Layer 6 of a small transformer language model trained on English Wikipedia (11 layers, counted from 0, width 128). Numbers have three digits each and are written without spaces.
A neuron's activation on a vector x is GELU(weights . x), where the dot is the dot product.
The model reads these tokens: "ough" " the" " company" " w" "ent" " out" " of" " bus" "iness" " in" " 2017" "." "\n" "\n"

The vector x that enters this layer's MLP at each token. A number n stands for (n - 500) times 0.0098.
0 "ough": 520385538443408551518473329350585527120500628480310812594591541426439552468510534573615400466521667410448354549456436642712606520443383565467501557595470497394526467469468460679541442411531469646570451345356530373260561413493490368470617655558759289548409333477525576479243438817749527524446591553566481513436709569352521634549456784274398537548458557395434499826478636590350442307547
1 " the": 633398523513401450575511232254515565026531522404358732571587455415554555408529356602554464415540604476515336634454441571635580476473432558507548507585527515470581547459552412597592530517481491618644488413474542538302497339441501420507642723537735277503309315439488530509303479748873501505527512499437569488435676565346445606570528702288553481541491548397441553770523565537373473325409
2 " company": 490454550583501348417266329474620489202561706410180601405539470481428573379472503635691459367469664369393240514615392589685568351367656594444344419584493559529494559537545311592654537358306428687597386439419600508470516466611533357588677764453686327558381142230345422640288468725673500569492591367407573489480696518441560560480534529525477474540484609542596749831495630660451617400509
3 " w": 702475521569398407490551218352511620098507647511420651482626492443524525403617457564514446316429646294471392592621491537542566360411514523409489328758368563689505495512348632654712577357534429553623370355334580663258383275575602426420537758487645388512375229373302517567370562709657606391496665407507529458446664466650499641471470667531559436510521707385503637717577581422377444440509
4 "ent": 394507650504552529438638257371545620223471858490389627332616487483321463427579595439701524384517631366409285428450445640489681321678585337448275568469429596637470551493496605628467346475443352591713336445538386470450587335549586466641621650400521321451513271487263634422385605702550511469438707236458596672284738453594526583476526618360686468687485634478391651688610672447227536454375
5 " out": 566467596613519423423590297405659625227443843437197648527645567504303363504447546397689503544374722390482314514601468557587701306491449683342360519417448443606561662586515389433638478345394478563639394419438455453354389351664430386586723665460627424504349440554241507504336440795582521497537525438616440591389748601432392727655472520469530569540373613360507691775442461332396530537497
6 " of": 484274585578425361475503404291505474060499683502304696494597428294369646460503493516483480547370631419458377442535425572608614504458507632485428536612507427569534505507520532635650558439500446702626334438390478474363473465517470357620602595488841527476204457473466473424286549749777555520588502493558569584337695623454391715485546695346618434490501540412418591815543450464419370523541
7 " bus": 448433449542410430335523284488574569266412687418369710482636550539464559476452402649745486440438623355547167528652382537642656347638494381352393277507411634575449545543534566484647525519324517615503297506420622531242484352657445264549680722380601351481475110350376495663363548695739662577536633454587637588417717515452571693393520552420455588555448566411456589684414569717328548391462
8 "iness": 427406573620349379458417411412578661298315617420329536551505540647209630275387360561744374535464579282613278367559360522714501262489511515440434355481394521669402651548555675618673665313406349460443361366511630563321605470572560294466724682574812421499540284383425490503444472780603509638408504510393603625382563514517666747557540589546534306556580601327553713831497534596364397444484
9 " in": 535331525488378500485492357285602517098536521414235750553633380437479578436523478547511439498479620369487389578513416607597652443434469546500518545581568470522531534451499454531544537498446535654692407389353555431254465433475518375602623711438766404493231366400364515478323478746775560478550540492536424580408746621415481723539494658353596508613468625471486640826593497507382388312538
10 " 2017": 485429577463457319675437322267425502219477680428264667493495516483475746307400480506758400324492685419466270427262477593767637354445744698453400457607351418562449426448582504686640546494479392755687345475221496376302427551503558356676526575568705434557496181256476505538443420735548514632421672534514531518426651498405685768499467652524531611624504424477473638804437512660380415401506
11 ".": 534410564446430495527524371322609554113507529439338754481627546441500476386501426502714513355517604474479339509491564648612523501366407560497566531647460572471564440513461472580495573570535553652624473451299517455311586367382432339525622683520721310543365287312499555460371390855835458555457530531530467518362672503385481565585396763243477647515483615415534528773469704587347390319505
12 "\n": 585407584459400438592513340313620533057476609516392755426608492486501477418482417489674468311517618483511399497500443583620480521363456544528552501639487576591514455460520480577517537548521586716676372473309594504333492338389461346480638654532688300517455299402456597488349438757843497554489513540538388480317711549365511493616339719281493595569482593432544555816421677628323396289508
13 "\n": 611432567436451453614467332256647506030417577443310811452664456440500491489473501543659381348492596525472348503538513595607540484350396488490556423576535590554485431382552493581562529553504551715654365458300585524360454328409457396478582675488733331598434371428478625511347402769780449519479467529554454531328620625445492545559321753292464560526570629448507597796487657660354400341507

Each question shows the input weights of one neuron of the MLP. A number n stands for (n - 500) times 0.0021.

n356: 493470381561528426615627357425556485661516490561336458632405635440523464544374514485246398348389393366579565649574563368542450558497459428465475522536426586663461515568475405634529414523436447437473492490597418488552539510366510448577412422525453478682457512495625492374397453363426551570490589505559500486520523321600528616457402526406447640507566578484440462596365480467456663524469
On which token does it fire most? 3 " w"

n289: 592466628443696586538575624447532544593468437492512450541658385599443405404482680611426536600503288605466497386276349485604444413482432488653652517484589550419473354695500463552670550459477500489366540296483300337476368469414555486454591265567419467569609454509492572677374521429397500538526632549430471503626451500448548577511449630421541637688509436565618517503516455596519379494641
On which token does it fire most? 10 " 2017"

n8: 467464536449436417587466568574383460527553567431440538503467471700444571440634573477510396492500565495305623549380575567477528404489472529579529434405738440497599570356438436570510434513650492523286595490510408461489475546521588465448434459379440557653363515571424471762476619371527557633563284433488573681534583601470505563401459556527434431569588572593513495588483513531440639532676
On which three tokens does it fire most, strongest first? 2 " company", 9 " in", 6 " of"

n44: 425465413394516583645451500449533372452503500513555467587381555511522497508537582583516618458388437429802647500699396540559503778317295442566404730372527508558595478492470605650510442489458497443647470434481369513492455446508428527514444500388503602559646401500640409483535545562518409410428511459538447616599494428397570377629611606486492543633577576421492434538576437418391713446557
On which three tokens does it fire most, strongest first? 0 "ough", 12 "\n", 11 "."

n328: 427584432534388634544407457456462559527431635365480610451458454592470581413469524676502361404534429545468440515531470383522535590617425600532379478552638437346637455442623468556650569449546492485534542457477513493536493585600601542442495446454409438456480486745586335482620611370550452397437660410439396517535576574459475552545589557420498417579689486513399397370478455612680461416407
On which token does it fire most? 1 " the"

n332: 398640581423455681728489436500519595470465556454511571438674479437445580495617567531544407533518307445435398479405621412536503517427676524486542616394606406404523598546479459472607433360519492516479570572524623387726375555426678549463430451577497513403405601519478468563473510557520413524551364576502441450418311410421404443405471547467368721472476556456373405608327469500462578624445
On which two tokens does it fire most, strongest first? 0 "ough", 13 "\n"

n461: 473503467419547531366475503566598576471548351652536539597610455660555632428342583519370508411389612511561519700584331385352621549350519503783441571372486387615593659503511412476437467540475727597584607349494520497480583514508461519570483513527600468703517447703371525376469365367489578637447385556495368497584534546680445565413497524488471439473517513494320458572511442326610532529553
On which token does it fire most, and how strongly? 9 " in", at about 2.5

n426: 548575601586617346581404506511382415406483487460558546397567558486416646413590607535551323571543374440508684538510426469551438482613533406566462663531612582341437609358314570482547403636373551519447551489368411370348345451385322686392369457471527456394519456506441635517417347483518541562616545481574494544555481626521538487505727518506492683370505515486572459394503351562624555483590
On which token does it fire most, and how strongly? 0 "ough", at about 0.11

n81: 480571546425451413439370630636506494589670406473578636570466433286457579569408532441489549619391356314452511491519400491231537481515511465464362399573566542413340330481514390431500466474602518615405380486541445446360508646474604285642344382380508380388408527588405430604566455601587454577503399466540442679645526590492582586673622459570508587399474623690415612589448560446614470641595
On which token does it fire most? 6 " of"

n292: 420355554375511586566511806585397456503523563555597463471551443658376362536641545580556511415417557472453438466382406509402564664467395402693720467409622544477503466547705514473465453332333726474517523566523468598418412407460549461491407389577614560472631389529583477547516516438653580410578509744566520444634511586341626529597419540548384560633509413565375534610311449576456579438519
On which two tokens does it fire most, strongest first? 12 "\n", 0 "ough"

n17: 425411448437448458439243506607433401439365547472603380449489619429661508434435626454579489563559627530341522484581470352554516641413475441532354629616599532384521665455679511569661422374676440623527451439603564459378566631503577567528494526567361513417437505408547469531578482591461340528536520538595297555425436670611405644541544398573560480484594508537635439511531653459452292560617
On which three tokens does it fire most, strongest first? 6 " of", 2 " company", 10 " 2017"

n439: 618466427586543659632360514611500558443474452458396474629461671486416598451514453491520509462525532347456580443513381448514385467600511432586482525608466511382535482440514516564454575591614406441449402542491672614512507505427477458597563513433607515632475423609496581498447561388335445526326550509564516515578493473496557423532582565536537513437514609351529562527504434539429485665674
On which token does it fire most? 8 "iness"

n312: 516486557527547488564564536439555611500602566465387478740300581571554584441429369433599500358546536474568483519556502532502519505470519502572669347496557550440365593408457451532489522546365413564563601356534575749485534535578548613505454511488521482562526539473495371520472539399532431595433527588447517698502363523459509358469535363641489570498448427583458531585606552502454395550545
On which three tokens does it fire most, strongest first? 8 "iness", 2 " company", 10 " 2017"

n378: 229398494341529434475238616426436483419597670492462519494472520443503509608542320480520648547486454551450568603351437485565562403445537480683532461511520411575671500591463590497418566468608410626525622512454415476497417474566399427570479471564436522344705475599584552372521434402489457468355674480597549533590569537461387369252455500458263497486365527675517442523445642546561214548440
On which token does it fire most, and how strongly? 10 " 2017", at about 1.8

n212: 490654502412475425541510545531558614421414474594538380467471432387426530553562600539443491503490390515575431574425636536383480370639433583427517558472480498423569582512520449490392507513470505416439667310482571426420557742512590529470571479517466635589520479563580437449555514495632620398432357480567513397600538439555259333590421611458538550498408463500597458772457448542606479490476
On which token does it fire most, and how strongly? 0 "ough", at about 0.12

n489: 524497483486376631449383480415578530602475471454606634554522531434593562511660469476321402471568422497546742552437356422445279781465578430497536608531408527667495342567533437588524490619522561616662459528528401420474433599450455478520537347611508286392489450404468500594485543537437500693598686542425565702475464462441516472570363500638489370463419477597432458492500467530564285685547
On which token does it fire most? 12 "\n"

n194: 435519485562458458588498368591278579480427405491505583399478607556595415590554539418600545605507423470345468527663399497507510543550535470456483522421416481435597636514498483526572523616503583475420632448388563357526448674416431498525316620541534469570517479548425607561620484615460552459590421549507610624435532502486549461445517317304505511516356624551553403473418257429471431423491
On which token does it fire most, and how strongly? 7 " bus", at about 1